Layer 14 of a small transformer language model trained on English Wikipedia (19 layers, counted from 0, width 96).
In attention head 1, each number of a token's query is one row of weights dot the token's vector x plus its bias. The head spreads its attention over the tokens so far by the softmax of query dot key.

Query weights of the head. A number n stands for n times 0.0075.
q0 (bias -0.099): 21 13 16 -12 -18 -6 -15 -9 -20 0 -7 -5 -30 1 -29 -20 12 5 5 3 -28 -5 8 3 -19 1 1 7 -9 -11 -3 -5 -12 29 4 4 10 8 6 4 6 16 -10 -12 12 -27 -15 -11 10 -12 -21 12 -25 0 1 -15 0 -8 19 -33 7 7 -1 -22 7 -29 -8 2 0 4 -10 2 -4 -4 6 -13 -5 -2 14 13 -6 14 3 -32 -18 -18 -5 3 -7 -15 -3 -1 22 13 7 5
q1 (bias -0.232): 9 -30 -13 10 11 -44 3 17 41 33 -20 -9 15 -22 21 21 6 -20 5 -2 30 3 -11 -5 -6 -3 -21 0 -1 -2 6 8 12 -30 -7 -5 -10 16 0 -4 21 -18 23 16 -11 22 1 5 -24 31 41 -15 5 6 14 -10 -35 -16 -22 38 -30 -1 6 -16 32 26 0 18 1 4 26 -14 3 -37 1 4 20 -12 -32 4 -13 -19 -1 -10 10 15 -6 -1 11 12 28 -16 0 -25 -19 6
q2 (bias 0.109): 5 30 27 -11 11 33 -7 -20 0 -13 14 -28 -20 25 11 -12 18 -12 -3 2 -13 -5 -5 -6 -30 7 -14 -18 3 -15 9 -34 -35 40 5 11 -3 -17 2 -12 -12 7 -8 6 -2 -11 10 3 26 -2 -49 19 -3 20 -9 -20 18 25 39 11 11 -19 -3 -9 8 -29 14 23 30 -13 -9 1 -9 18 9 4 -17 14 -2 22 -4 -1 -10 41 -25 14 12 8 0 -19 -10 -8 14 0 -10 -5
q3 (bias -0.151): 3 12 -20 15 3 -4 -5 14 -10 26 -4 19 -4 32 -4 -14 6 4 44 25 26 0 4 22 -14 10 -16 23 -15 -21 12 10 7 -47 -24 12 41 19 7 5 30 -30 12 19 -17 9 -20 -7 -60 2 35 -27 -8 -9 -3 -26 -1 -27 -72 18 10 27 9 6 -25 15 -8 -6 -43 28 -27 -4 5 -18 10 -9 46 -8 29 1 3 -1 -15 0 -6 7 18 -12 7 -27 7 14 -36 -8 -4 9
q4 (bias -0.106): 27 -3 -8 -18 35 -10 5 -11 32 -54 -2 -49 -29 -14 7 -3 -6 7 10 12 46 19 -42 -31 14 -2 -20 13 5 29 8 13 12 24 8 -19 -13 -32 16 -10 7 -16 2 -7 24 29 20 15 -63 -7 -51 1 -28 -45 23 18 -5 -21 -73 19 17 10 -12 -18 -20 -1 2 3 -2 -2 28 -45 41 -23 -17 31 -31 5 -20 -22 20 -18 -11 -40 15 19 -31 9 28 28 26 -12 -19 10 -16 27
q5 (bias 0.456): -12 -3 -19 40 23 33 43 11 4 0 -13 16 -1 -12 36 -14 0 -40 13 -19 -12 10 -15 -2 -21 5 34 -34 16 13 -40 -8 -23 -6 -15 28 60 17 -13 2 10 20 18 -23 -25 2 13 -3 63 7 0 13 -33 -16 -12 8 -5 32 23 -8 -29 -3 -5 -11 15 -23 -44 -32 21 4 -56 6 -66 3 -21 0 -35 19 -22 38 -33 -2 -58 26 -41 -18 19 -4 29 7 4 29 12 -23 17 -4
q6 (bias 0.065): -11 12 26 4 -21 -13 0 4 15 -2 -1 19 11 33 8 -17 -13 2 37 -23 -39 -3 43 8 -18 -10 27 1 32 -30 -18 3 18 -2 3 -16 -38 1 0 52 21 -4 -18 4 23 -45 -14 -34 43 -14 -30 24 0 -7 22 15 25 -13 -13 10 -14 -3 -14 30 15 18 -26 4 -13 28 -36 -3 -2 -5 7 16 11 15 25 -11 -19 -6 -11 6 31 10 -38 -13 -2 -57 -48 12 -10 -21 18 5
q7 (bias 0.233): 11 12 -9 1 5 26 12 -16 -2 24 12 -3 -3 22 25 -8 3 4 14 -34 -2 11 -5 10 -22 29 10 -23 -3 0 -2 20 10 5 -20 -18 19 -26 -9 0 -35 -24 -10 -25 -43 -6 15 -20 -4 -14 -14 -3 2 -16 -8 -17 -45 29 -9 -9 19 -3 24 42 -8 36 -15 -11 -20 12 -29 18 -23 -15 36 1 10 43 5 -9 -16 22 -18 19 11 -15 -4 -9 -6 -28 13 23 6 -6 9 4
q8 (bias -0.043): 32 -6 10 -33 27 23 9 -14 26 -9 16 0 9 -9 22 17 38 30 6 14 -6 23 2 9 -12 32 13 33 17 8 20 47 7 28 13 -20 3 -16 -19 16 18 -22 -23 28 11 3 7 13 -22 -10 34 -35 29 5 11 -11 -11 -11 7 -11 1 6 5 19 -33 44 -23 2 -11 -3 9 14 4 2 9 32 -1 -32 1 9 -18 -3 57 -14 11 13 -25 0 13 21 -32 -3 -29 -18 -20 8
q9 (bias -0.000): -35 -3 11 20 2 5 58 1 -27 33 1 -4 -23 -8 47 -6 -10 -34 5 -38 27 9 -26 59 -13 -14 8 1 -34 44 -10 -14 11 -6 -19 3 -6 9 -10 8 -18 5 3 -5 1 11 37 -19 11 13 -28 15 -24 -11 -15 -8 -6 45 -25 6 -2 -14 28 -24 -6 8 -7 -63 -18 -29 -26 -9 -17 -16 -12 -26 13 24 22 19 -33 16 -20 26 30 14 33 18 25 30 43 12 7 -29 45 0
q10 (bias 0.250): -14 -13 -15 -7 -25 -3 -31 -6 10 6 -2 -11 13 -6 -13 -15 -37 1 2 -24 -40 -1 36 16 7 -12 19 -2 11 -15 28 -11 -20 -20 -3 3 10 -32 -2 21 7 -42 -1 12 24 -17 -24 13 94 -48 -9 37 6 7 -5 -12 19 25 26 10 30 -27 -25 16 -12 -19 28 12 60 -21 -22 17 -27 43 -48 -3 1 29 9 -27 -27 0 -13 0 -2 -60 -5 42 7 -52 -45 -3 5 -37 25 -43
q11 (bias -0.067): -7 9 -1 21 8 2 3 21 -24 12 0 -27 -8 2 25 32 -9 32 6 31 -23 25 -21 -12 -11 -14 13 -18 21 48 -37 -10 27 -19 -50 76 -23 -21 4 -21 -20 -50 3 -11 -14 12 2 19 46 36 23 -23 -7 -32 -38 -15 -17 5 -14 -64 34 -3 16 -9 19 31 -14 -5 22 -34 -35 12 -1 16 -6 -11 14 -5 -28 46 9 8 10 -30 -37 -16 3 -29 18 -6 37 4 12 27 2 -30
q12 (bias -0.018): -24 9 9 -52 -5 4 48 37 40 32 3 -29 13 4 20 -12 32 -16 50 -1 20 13 -22 -22 20 -2 -10 2 8 29 5 14 25 -22 -12 -5 13 19 12 23 -4 9 4 -4 18 -8 41 2 -32 -16 -12 -54 24 -14 -21 -17 -24 4 -51 -9 -10 -19 -26 -31 26 -16 -15 0 -35 -12 -7 -15 22 4 -36 10 -10 7 -23 -38 -36 12 -28 -38 1 11 -9 2 -4 37 -22 5 10 27 -21 -10
q13 (bias 0.141): -2 -16 -8 -1 49 5 8 -14 22 4 -4 19 14 -10 7 14 25 -2 -6 -12 11 -6 12 5 -12 -13 72 -58 19 33 -28 12 -2 -13 -1 -16 -1 44 -16 -8 -20 4 34 -5 3 4 12 15 14 33 -4 6 -50 10 -24 14 -19 23 37 -6 -7 5 -14 7 -15 -9 -17 16 -1 35 -22 -32 27 2 12 -5 -12 5 -12 -11 17 9 -20 12 48 9 -13 -9 7 1 18 -33 -73 9 30 31
q14 (bias -0.036): -1 -10 5 -13 26 10 -27 -11 -36 -2 10 -5 38 3 6 -17 13 24 41 39 12 4 17 -15 -32 10 -40 -7 12 -18 -20 13 5 -13 -30 36 -2 4 -2 21 5 -3 0 18 9 -50 32 14 10 4 -38 19 -7 1 -14 10 -25 12 24 38 27 31 -7 -19 37 -9 -3 -24 20 -16 43 20 -13 -11 21 -14 -14 -1 18 10 -28 17 11 -7 -30 12 4 -12 1 -16 4 41 -8 -15 24 -24
q15 (bias -0.086): -21 28 -6 5 -11 16 20 29 13 6 28 18 -6 -20 0 -33 24 20 24 -34 -24 -5 -6 -37 -1 18 36 -7 -6 26 -1 20 -4 9 -11 19 -3 -25 2 16 -13 3 18 40 -26 -5 -3 -20 11 43 -14 19 -23 -7 6 12 -44 -20 -30 -14 17 -26 0 -1 3 -31 -4 -34 8 3 -17 -32 7 -5 23 22 -35 -13 50 25 -71 -17 2 11 -6 -34 -34 5 -42 -39 -10 7 13 32 -31 -5
q16 (bias -0.190): -3 -11 -11 -14 9 -7 -2 21 24 16 -7 -9 28 -15 -6 6 11 1 13 -6 9 -23 -20 0 19 -6 -5 19 -15 -4 1 12 -15 -6 -20 17 -7 26 -6 -6 -4 2 7 14 8 -1 5 10 -13 -9 28 -10 -20 -5 21 -1 0 -24 -25 11 -3 1 -8 6 0 11 12 -22 -27 12 19 18 43 -17 8 -20 25 2 -15 -15 2 3 5 -24 -1 -7 -4 3 -9 1 13 6 -18 -14 -15 6
q17 (bias 0.243): -3 7 -11 12 10 -1 1 -18 -6 1 -22 11 0 -7 11 14 -45 -20 -34 -28 3 13 21 4 1 -19 2 -22 3 24 -20 26 -21 -41 24 8 3 -21 -7 23 5 2 -6 -5 -36 19 -2 -4 2 0 7 4 15 9 -15 -2 -12 40 -2 3 -7 -11 -4 29 -10 18 -15 2 9 -5 -7 -5 -33 39 -19 25 10 -4 21 5 -29 -32 6 18 7 13 6 5 5 -2 -5 -10 23 -16 0 -11
q18 (bias -0.443): -2 -28 0 -25 -11 -25 -1 5 2 4 1 -22 -7 -7 -10 24 26 10 0 29 -7 -20 -35 -11 4 12 -5 6 1 -1 -3 -17 23 45 12 6 -2 11 -2 -34 0 10 -9 22 30 -6 -2 3 10 9 -5 -46 20 1 5 13 -1 -28 15 3 -14 15 12 -29 34 15 9 15 -27 -19 29 -7 -16 -28 19 -16 -7 -13 -20 -4 5 5 7 -34 9 -1 10 13 -7 -4 20 -3 21 2 26 11
q19 (bias 0.261): 1 27 -55 10 -10 -1 -29 16 18 9 -4 29 35 -16 -21 6 -1 -21 -3 -47 31 -7 -20 25 -12 -31 -7 -49 -17 -24 -23 38 -43 -17 12 7 15 2 -6 9 12 -32 34 49 -21 35 -10 -2 -35 46 24 9 -50 5 15 -17 -19 47 -13 22 1 9 -34 24 29 6 3 26 21 48 -15 15 2 -46 8 2 10 -14 23 6 -28 -10 -1 1 -11 24 -16 20 -2 -7 -6 -5 -5 -24 -1 -15
q20 (bias 0.162): 3 -3 -17 -30 -8 19 19 -1 -6 -9 -2 -14 9 4 -28 -16 -8 -25 1 -8 10 6 34 59 -6 4 8 -7 -4 -19 13 -9 18 8 -25 9 -13 -20 1 1 3 2 18 -60 13 -12 41 -3 31 -43 -1 -5 -16 1 10 21 15 10 -29 8 -4 -5 18 10 13 -33 7 -5 -14 -4 0 1 1 -3 -4 45 5 8 53 -25 10 1 -15 12 19 9 0 16 13 13 -13 43 3 -7 26 -9
q21 (bias 0.011): 6 19 -21 -11 14 4 33 16 -20 7 -8 -2 23 5 -18 9 -18 -26 3 -23 -7 2 4 -15 -2 -10 35 0 27 11 -6 22 -20 -3 -1 7 13 -47 4 15 -7 -29 -14 7 -4 10 8 6 -16 19 2 17 15 20 17 -25 8 11 40 22 40 -23 1 19 -24 -6 -17 -20 -4 -5 -16 32 -20 -23 -12 30 -17 12 1 4 -21 29 -39 10 -10 -14 20 -20 -16 -26 19 -19 1 6 -7 -23
q22 (bias -0.139): 13 5 32 -9 3 -32 -23 0 -16 -44 -9 -30 -12 -26 -45 4 -4 46 -7 10 12 -14 -19 12 -11 -6 29 11 -51 -20 27 1 -13 -4 5 -3 14 -18 8 5 -23 11 -5 7 26 -5 36 -1 -2 29 -3 -8 15 0 -1 5 27 -22 -45 14 -11 -1 37 -24 0 -3 31 3 2 -8 59 -14 21 -26 -4 -1 0 -10 -3 -3 14 1 -21 -8 23 11 -16 -20 13 -13 40 6 21 5 11 22
q23 (bias 0.027): -40 -2 -10 17 18 -8 -45 -8 -14 10 0 -1 -29 -7 -1 -21 -24 -8 -1 -17 -1 -3 -1 -5 -37 -39 4 -17 10 -27 25 -30 -48 2 -20 -33 -27 -25 15 -22 -10 -2 -27 14 23 -25 -15 -13 24 21 -27 26 -21 27 -5 6 7 1 6 8 9 -24 3 -27 10 0 6 7 -24 -11 6 -3 2 -3 -40 -2 -31 -3 21 43 21 -3 -16 22 -29 -11 12 19 22 13 -6 16 0 12 11 37
q24 (bias 0.329): -14 6 -13 38 47 19 -6 12 2 24 -26 18 26 17 0 -5 -22 -24 -16 -41 -39 18 7 -16 2 3 3 -37 -5 -14 -1 -50 -1 -26 -5 18 4 -14 10 47 -7 17 23 -20 14 -15 4 -44 37 2 1 34 -61 16 -14 -8 21 39 10 -21 -13 7 -2 -30 0 -32 -37 20 -32 11 -28 43 -33 -1 -7 -2 6 27 3 33 12 -12 -42 36 -31 -9 37 -16 46 -5 -8 38 -3 -1 -5 2
q25 (bias 0.028): -32 -54 -13 -16 27 5 26 -14 -3 -36 -2 -9 32 38 8 0 -7 43 -32 -5 12 3 -5 -31 -4 -3 8 9 9 -14 24 -17 5 -15 29 19 -3 5 -54 9 -9 -13 61 6 -9 -1 17 22 -38 -43 30 -10 -10 -5 3 -25 -16 -3 4 -15 16 -45 -8 -54 1 -19 -8 -8 -24 -23 -9 21 -5 -2 5 2 -19 5 -21 -34 13 -13 -26 53 -38 6 15 12 2 17 -21 -12 -32 -5 -17 -8
q26 (bias 0.040): -5 27 -33 4 12 18 6 -37 21 -16 17 5 -8 2 3 27 -20 -11 7 -15 -56 12 -5 13 6 -35 -1 6 -28 13 -8 -11 -31 4 -35 25 28 -9 13 6 -2 -13 -32 -15 -15 -9 6 -6 19 -20 20 -9 6 0 -2 -6 13 25 4 -23 14 15 47 2 -22 9 -11 -28 -4 1 -7 23 2 51 -14 10 36 -3 44 -18 -21 13 6 17 -4 -17 0 1 33 27 -31 26 -1 12 4 -8
q27 (bias 0.056): -11 -14 18 -14 41 -17 19 -21 -3 -19 19 -12 15 -26 -14 3 8 -9 -35 3 -5 -4 11 -7 -13 -43 5 26 -12 1 17 6 -38 -14 9 -65 8 -4 26 0 -27 -28 -23 -2 -13 35 -2 20 13 3 26 -6 -5 -12 11 -7 12 -4 -14 30 34 -25 19 11 -22 14 0 30 43 28 0 -16 -10 24 -28 -23 -13 -26 1 -25 -21 10 -5 -16 13 5 2 -26 -21 7 -45 -17 -6 -1 32 -16
q28 (bias 0.036): 30 11 -1 -7 23 -14 25 -25 5 -6 -4 -6 -22 18 21 -6 -31 -9 -22 -46 11 -4 13 -3 6 19 -12 50 19 8 18 46 9 -15 55 5 -12 18 7 -8 -9 -2 37 13 -18 8 -31 1 -11 -9 31 8 -32 7 -21 40 -6 8 -39 25 15 3 13 35 33 23 -23 6 -5 -2 -4 -1 -31 -4 22 -47 21 -2 -20 -29 -2 -29 23 20 -19 27 -11 1 -3 28 5 30 -42 -43 3 23
q29 (bias 0.106): -8 3 23 47 -29 8 -9 20 0 17 11 -48 5 7 -2 -19 -8 -27 -19 -3 21 -29 -5 5 15 8 -9 -29 -16 -56 -5 -54 -20 9 11 16 35 -32 15 35 -1 27 -26 -55 16 -4 -35 -62 -22 -1 19 17 25 -18 -15 51 32 31 -7 65 17 -12 12 38 17 -36 3 -29 -24 40 -68 29 28 -6 42 -72 15 -4 6 40 -30 -16 -6 -2 21 -7 1 25 27 -15 -32 -5 14 -16 44 5
q30 (bias 0.014): 8 -5 32 11 -47 12 -2 24 23 7 -8 20 -4 10 -6 31 32 0 -5 -14 -17 10 -21 2 -7 9 23 -15 46 -21 -8 -2 -8 -24 -21 -2 42 49 14 21 34 -4 10 1 13 8 20 -4 -23 27 -9 -18 47 3 -38 -21 41 -9 -8 -2 -17 28 -9 26 13 -16 -4 -11 27 -20 0 -5 33 -10 -4 -47 18 -18 3 -22 -51 22 -1 -14 -9 7 -22 -21 3 -4 11 0 -17 -32 -21 48
q31 (bias -0.172): -34 9 -9 48 12 32 -24 -2 41 18 3 -3 52 19 51 16 30 -4 19 -4 0 -25 -20 -19 -17 3 -20 -2 -10 28 -28 -11 -10 -37 -26 16 -3 38 4 2 -5 8 -16 12 -24 12 -15 16 13 -5 20 0 -15 -23 -3 26 -14 25 49 -41 -9 -14 -22 -23 24 -16 8 23 17 -10 -21 5 35 0 -2 8 -1 5 40 11 -4 -4 -4 3 -6 -5 50 39 -20 17 10 10 -11 -14 2 -16

Each question shows a short text with each token's key, already scaled and adjusted for position as the last token sees it. A number n stands for n times 0.016.

Then comes the last token's vector x. A number n stands for n times 0.064.

0 " ": 8 4 -3 9 2 20 -6 19 44 -1 34 -19 -4 9 -2 1 12 7 -9 6 9 -19 -24 -20 82 -45 -50 -6 0 -51 -7 -35
1 "4": -22 11 -2 19 -7 30 -15 21 49 16 23 -7 12 7 0 3 17 13 -7 5 21 -7 -14 -32 62 -51 -53 -5 -1 -47 -1 -23
2 " ethnic": -28 -4 1 5 -5 26 -9 17 31 2 28 -6 -11 6 2 -13 17 41 -23 20 18 -31 -33 -26 51 -40 -59 -3 -3 -31 -7 -4
3 " town": -20 -23 11 -4 -1 15 -1 8 26 2 29 2 -9 18 2 -8 -17 20 -8 8 8 -20 -12 -12 67 -30 -42 6 1 -45 -4 -13
4 "ship": 2 -29 16 -6 3 18 -4 12 33 0 32 -8 -3 25 4 -14 -26 8 -10 8 4 -18 -13 -18 73 -42 -48 -7 5 -40 3 -16
5 "s": 13 -32 27 -12 -10 29 -2 7 38 15 11 -13 -7 21 -5 -18 -19 -7 -6 6 2 -5 -6 -31 65 -41 -41 -12 13 -25 2 -13
x: -6 0 -22 -10 14 -4 15 -1 -4 0 -6 2 -3 21 17 12 1 0 4 -20 -9 17 7 -8 6 3 14 5 12 -8 -16 -16 1 -11 13 5 3 22 0 13 7 -8 21 -21 13 10 6 9 7 22 -16 -4 -39 0 -44 17 -3 19 -21 -7 13 10 -26 -14 16 32 2 -7 0 9 -13 -8 -7 0 -23 -24 -5 8 -3 20 -11 61 -2 -9 1 -17 -24 9 -3 -17 11 31 -23 -14 -15 9
Which token does the last token look at most? 4 "ship"

0 ",": 15 18 -7 16 -5 25 -5 22 49 -6 32 -17 7 6 -1 1 7 7 -13 14 10 -16 -19 -26 79 -40 -51 -13 -3 -43 -16 -31
1 " put": -11 -5 3 -18 6 18 -14 25 62 27 10 -25 6 14 22 11 33 30 -36 23 4 -29 -23 -35 81 -61 -57 3 7 -32 12 -9
2 "ting": -22 -8 0 -11 -14 24 2 17 46 29 9 -18 8 16 13 0 13 17 -43 18 -8 -15 -11 -28 58 -55 -47 9 11 -24 11 -22
3 " Duke": -13 -9 7 -2 5 18 4 20 22 16 29 -12 5 1 1 -8 -4 26 -17 16 11 -8 -11 -20 53 -31 -28 5 -4 -41 -10 -34
4 " a": 3 -23 22 -2 -3 14 -5 21 46 12 26 -17 3 -3 4 3 -30 -5 -7 19 8 0 -17 -7 65 -43 -49 18 16 -35 8 -13
5 "head": 28 -23 31 -13 -8 31 -1 15 47 14 40 -8 11 11 2 -13 -18 -5 -6 15 3 -27 -3 -28 70 -43 -60 8 2 -33 16 -11
x: 10 3 -29 -16 11 23 -6 7 -6 5 19 -1 -19 -5 4 -8 -22 -16 -13 -19 -18 4 13 -15 16 31 1 -15 10 -8 -6 5 -1 -11 24 19 -15 -1 -14 -8 5 27 3 -17 26 5 13 -16 -8 2 1 6 -18 1 -36 3 -30 39 14 -27 32 2 -12 -6 -19 8 2 -2 -4 -1 -13 15 10 34 3 -17 12 25 3 0 -18 43 -18 -5 4 8 -17 -13 7 -6 -4 2 2 -3 2 22
Which token does the last token look at most? 1 " put"

0 "l": 20 15 2 -4 1 15 9 14 23 -2 19 -39 -8 13 14 3 4 17 -17 14 4 -9 -27 -18 53 -44 -38 6 -14 -29 -6 -32
1 " said": 7 5 -4 7 -9 22 -3 25 38 14 6 -15 11 1 0 -7 23 33 -20 20 -12 -20 -6 -23 73 -37 -44 -7 14 -39 -4 -23
2 " if": -16 -2 -5 11 -13 26 -9 27 42 2 20 -14 20 1 5 1 24 28 -30 19 2 -18 -12 -30 70 -33 -37 -6 9 -32 -8 -15
3 " he": -25 -27 7 0 1 24 -9 26 31 1 5 -27 13 -2 -1 -3 -3 23 -21 10 14 -5 -17 -18 66 -53 -39 -8 8 -34 -8 -25
4 " had": -10 -33 29 -21 1 33 5 10 53 17 6 -20 13 -10 -2 7 -34 1 -24 9 15 -7 -17 -29 76 -45 -44 4 9 -24 1 -10
5 " been": 21 -23 41 -22 -2 37 3 9 56 12 18 -20 23 4 10 1 -24 -15 -17 17 8 -18 -12 -39 72 -54 -42 -9 4 -28 4 -9
x: -5 16 -21 -13 18 -1 5 -7 20 -10 -11 9 -2 -20 -4 5 5 13 -18 -32 2 30 -13 -23 -7 11 28 6 -2 -2 -16 -16 3 15 5 -6 16 3 -8 1 10 -6 15 3 1 -5 3 -8 -1 -12 -10 13 -9 -3 -33 -13 -2 15 20 -26 -10 -6 21 -21 -5 35 -3 -18 -7 6 -11 11 10 4 10 11 8 12 -15 9 -13 69 -12 3 -20 19 -27 6 4 -4 -2 20 -24 -7 -8 23
Which token does the last token look at most, and with what share of its attention? 5 " been", with about 50%

0 ".": 13 12 -10 14 -9 25 -14 28 46 -8 34 -24 11 8 -4 3 10 5 -11 9 8 -26 -20 -24 87 -44 -56 -8 2 -47 -10 -41
1 " On": -9 11 4 -7 -24 13 6 2 48 23 32 -7 13 1 -8 -14 29 15 -28 30 21 -25 -24 -20 55 -45 -67 8 8 -26 5 -24
2 " the": -16 4 2 8 -1 18 -16 30 40 16 35 -31 -9 1 0 -6 14 24 -16 29 15 -13 -20 -29 67 -33 -47 13 13 -29 0 -15
3 " other": -30 -16 16 2 -13 20 -18 31 39 23 33 -13 -2 1 2 -17 -8 28 -19 29 13 -18 -16 -32 54 -50 -55 11 27 -22 -12 5
4 " hand": 6 -22 15 -8 -5 29 -9 26 24 -1 31 -15 10 10 6 -3 -23 2 -11 -5 9 -22 4 -20 65 -45 -47 5 11 -35 -1 -10
5 ",": 6 -23 14 -5 -3 34 -11 35 49 2 34 -23 13 2 4 0 -10 5 -22 24 -9 -16 -11 -19 70 -33 -32 -9 9 -31 -7 -24
x: 7 14 -12 -41 21 -18 15 9 3 -12 14 -10 -5 4 3 10 -17 0 -7 -20 -23 14 4 -8 -10 17 -12 0 1 -29 -6 9 21 3 23 7 6 26 9 -17 -7 3 28 -7 12 21 8 -18 -6 -11 0 0 10 1 -31 -16 -13 5 8 -6 -36 0 8 -14 -3 45 11 3 -3 17 -18 0 -17 12 15 -5 13 13 -15 -4 3 58 -18 -5 3 -8 -11 -11 -1 -13 8 18 11 5 -23 -10
Which two tokens does the last token look at most, in order? 0 ".", 5 ","

0 ".": 13 12 -10 14 -9 25 -14 28 46 -8 34 -24 11 8 -4 3 10 5 -11 9 8 -26 -20 -24 87 -44 -56 -8 2 -47 -10 -41
1 "8": -20 16 -3 22 -14 37 -17 23 56 18 19 -4 12 2 10 -1 19 13 -9 8 19 -7 -14 -42 73 -45 -70 -18 -3 -46 -1 -25
2 " |": -17 6 3 -1 -11 34 -12 20 48 3 10 -27 10 28 -6 -6 12 14 -26 29 2 -14 -20 -17 64 -38 -53 -10 6 -44 -7 -35
3 " ": -4 -4 -4 7 -24 11 -10 18 54 8 15 -24 -7 21 9 10 -29 1 -9 0 3 -15 -22 -5 58 -47 -39 -11 6 -50 -8 -26
4 "2": 22 -14 5 6 -23 33 -11 17 40 12 18 -7 17 10 -2 -1 -25 8 -12 0 15 -2 -13 -28 56 -56 -53 -8 -3 -44 3 -20
5 ".": 37 -16 16 8 -18 35 -26 27 46 10 12 -21 13 13 -6 8 -11 -2 -2 20 23 -25 -15 -19 72 -43 -71 -19 17 -42 -7 -27
x: 2 15 -4 -31 4 -7 24 -8 -5 5 -9 1 0 -7 7 2 -29 -4 11 -10 -15 5 10 -18 0 -16 -8 0 9 -8 -10 -1 4 10 -13 -6 -14 -17 -17 13 9 -4 5 10 -21 -12 20 -23 7 -14 -11 8 26 -3 -42 -9 5 14 20 12 -25 25 -8 4 14 46 -25 4 3 -1 -7 34 -19 17 10 -16 13 3 32 12 -18 12 -12 -3 4 -18 35 11 34 -21 20 -14 2 1 -8 -3
Which two tokens does the last token look at most, in order? 4 "2", 1 "8"

0 " |": 14 17 -12 10 -13 28 -18 21 57 -8 29 -23 5 17 -9 -8 12 3 -14 10 10 -16 -16 -21 85 -40 -55 -6 -2 -50 -12 -35
1 " ": -25 -1 -10 3 -13 8 -12 13 54 2 28 -20 -15 24 4 7 8 6 0 -1 10 -7 -19 -12 66 -47 -39 -9 4 -50 -5 -26
2 "4": -26 1 -6 13 -13 28 -22 23 50 19 19 -5 9 8 -2 3 -11 17 -11 9 26 -6 -11 -39 64 -50 -51 -2 -4 -48 1 -19
3 ".": -21 -6 10 16 -12 28 -21 26 46 12 19 -27 9 13 -7 6 -24 13 -8 17 22 -22 -12 -24 71 -42 -72 -15 17 -41 -13 -30
4 "8": 24 -15 6 14 -20 34 -23 24 59 13 28 -8 8 9 18 -3 -26 12 -7 12 9 -9 -17 -42 78 -43 -73 -22 -12 -47 1 -21
5 " (": 40 -7 9 -11 -2 30 -25 27 43 3 28 -15 -3 14 18 6 -20 1 -3 0 14 -6 -35 -31 66 -41 -67 -23 7 -22 -12 -13
x: 1 26 -5 -8 15 -20 -11 32 10 0 -4 19 -15 21 6 4 -3 11 -2 -10 -22 9 4 4 12 -19 5 -1 -10 -25 -10 -14 -1 -8 -17 14 -4 -22 -14 6 -8 3 -14 -19 5 9 -1 -31 0 13 23 6 2 2 11 -11 0 22 -2 -14 -34 10 -12 5 -4 2 5 -8 17 38 -3 24 -2 6 -17 -34 12 -3 31 16 -2 22 -39 0 -19 -17 19 10 20 12 -3 -11 11 23 -38 15
Which two tokens does the last token look at most, in order? 0 " |", 4 "8"

0 "1": 7 9 -9 14 -1 32 -9 19 44 5 36 -13 6 6 -5 3 11 1 -9 4 9 -12 -18 -22 76 -50 -53 -11 2 -46 -8 -31
1 "4": -17 15 -3 15 -1 35 -21 11 37 22 19 -15 19 11 5 4 16 12 -8 5 7 -6 -9 -23 61 -48 -46 -15 6 -38 -3 -17
2 ".": -20 3 0 15 -7 26 -19 29 45 0 32 -28 7 17 -4 10 5 11 -8 17 12 -22 -15 -23 77 -46 -54 -10 8 -45 -11 -38
3 "8": -10 -4 2 15 -20 36 -20 21 56 13 23 -11 11 11 14 1 -27 22 -7 15 12 -7 -22 -41 75 -50 -66 -22 -13 -42 1 -21
4 " (": -4 -1 4 -13 4 34 -19 24 38 5 27 -13 -7 14 12 9 -32 9 -8 6 16 -2 -32 -32 66 -50 -58 -22 9 -23 -8 -18
5 "0": 29 -19 10 2 -27 27 9 1 49 9 25 -12 4 4 0 14 2 8 -17 7 16 4 -26 -21 58 -62 -50 -6 -16 -33 1 -8
x: -1 16 -28 36 -1 8 8 -1 -3 14 6 -3 -9 30 0 -19 -25 10 -28 2 -11 1 -4 3 -13 -1 2 -13 10 -17 -9 -11 34 -14 10 -12 4 -23 -18 11 25 -12 -4 32 3 7 4 -10 10 3 -30 5 -15 10 -21 19 13 -11 24 22 2 -11 -11 -19 -11 28 7 9 -10 2 -19 7 -17 15 -5 -5 -12 12 -4 9 1 31 -6 7 -3 17 27 13 10 5 2 -5 -31 -15 -44 3
Which token does the last token look at most, and with what share of its attention? 4 " (", with about 60%

0 ".": 13 12 -10 14 -9 25 -14 28 46 -8 34 -24 11 8 -4 3 10 5 -11 9 8 -26 -20 -24 87 -44 -56 -8 2 -47 -10 -41
1 "8": -20 16 -3 22 -14 37 -17 23 56 18 19 -4 12 2 10 -1 19 13 -9 8 19 -7 -14 -42 73 -45 -70 -18 -3 -46 -1 -25
2 " (": -29 5 0 -10 7 25 -17 22 36 3 26 -9 -9 13 8 9 14 5 -4 7 13 -2 -32 -29 62 -47 -55 -20 12 -23 -12 -17
3 "6": -7 -3 -7 7 -6 27 -13 19 43 15 21 5 9 5 -4 14 -32 16 -8 13 29 2 -27 -39 59 -56 -57 -10 -18 -35 -14 -11
4 "9": 22 -15 8 13 -19 13 -15 17 44 29 18 -7 10 3 -1 12 -24 21 -6 7 16 5 -29 -36 56 -36 -59 -13 -6 -35 -12 5
5 ".": 31 -14 16 8 -7 32 -16 14 36 16 18 -17 10 7 -12 12 -8 2 1 20 20 -3 -16 -22 63 -39 -76 -17 7 -31 -23 -15
x: -2 31 8 -6 6 -8 21 -6 -16 -3 -29 -8 4 -12 2 -2 -30 -5 1 -10 -13 -4 -1 -1 1 -8 -12 -2 14 -7 -2 -1 10 13 -14 -14 -16 -6 -13 19 5 2 15 16 -25 3 20 -28 13 -3 -9 28 23 -6 -24 -10 -2 13 10 8 -22 15 -20 6 15 36 -20 -5 3 8 -19 28 -18 4 -2 -11 12 -1 53 21 -11 5 -23 -13 13 -14 29 17 27 -21 8 -13 3 9 -18 -5
Which token does the last token look at most, and with what share of its attention? 3 "6", with about 50%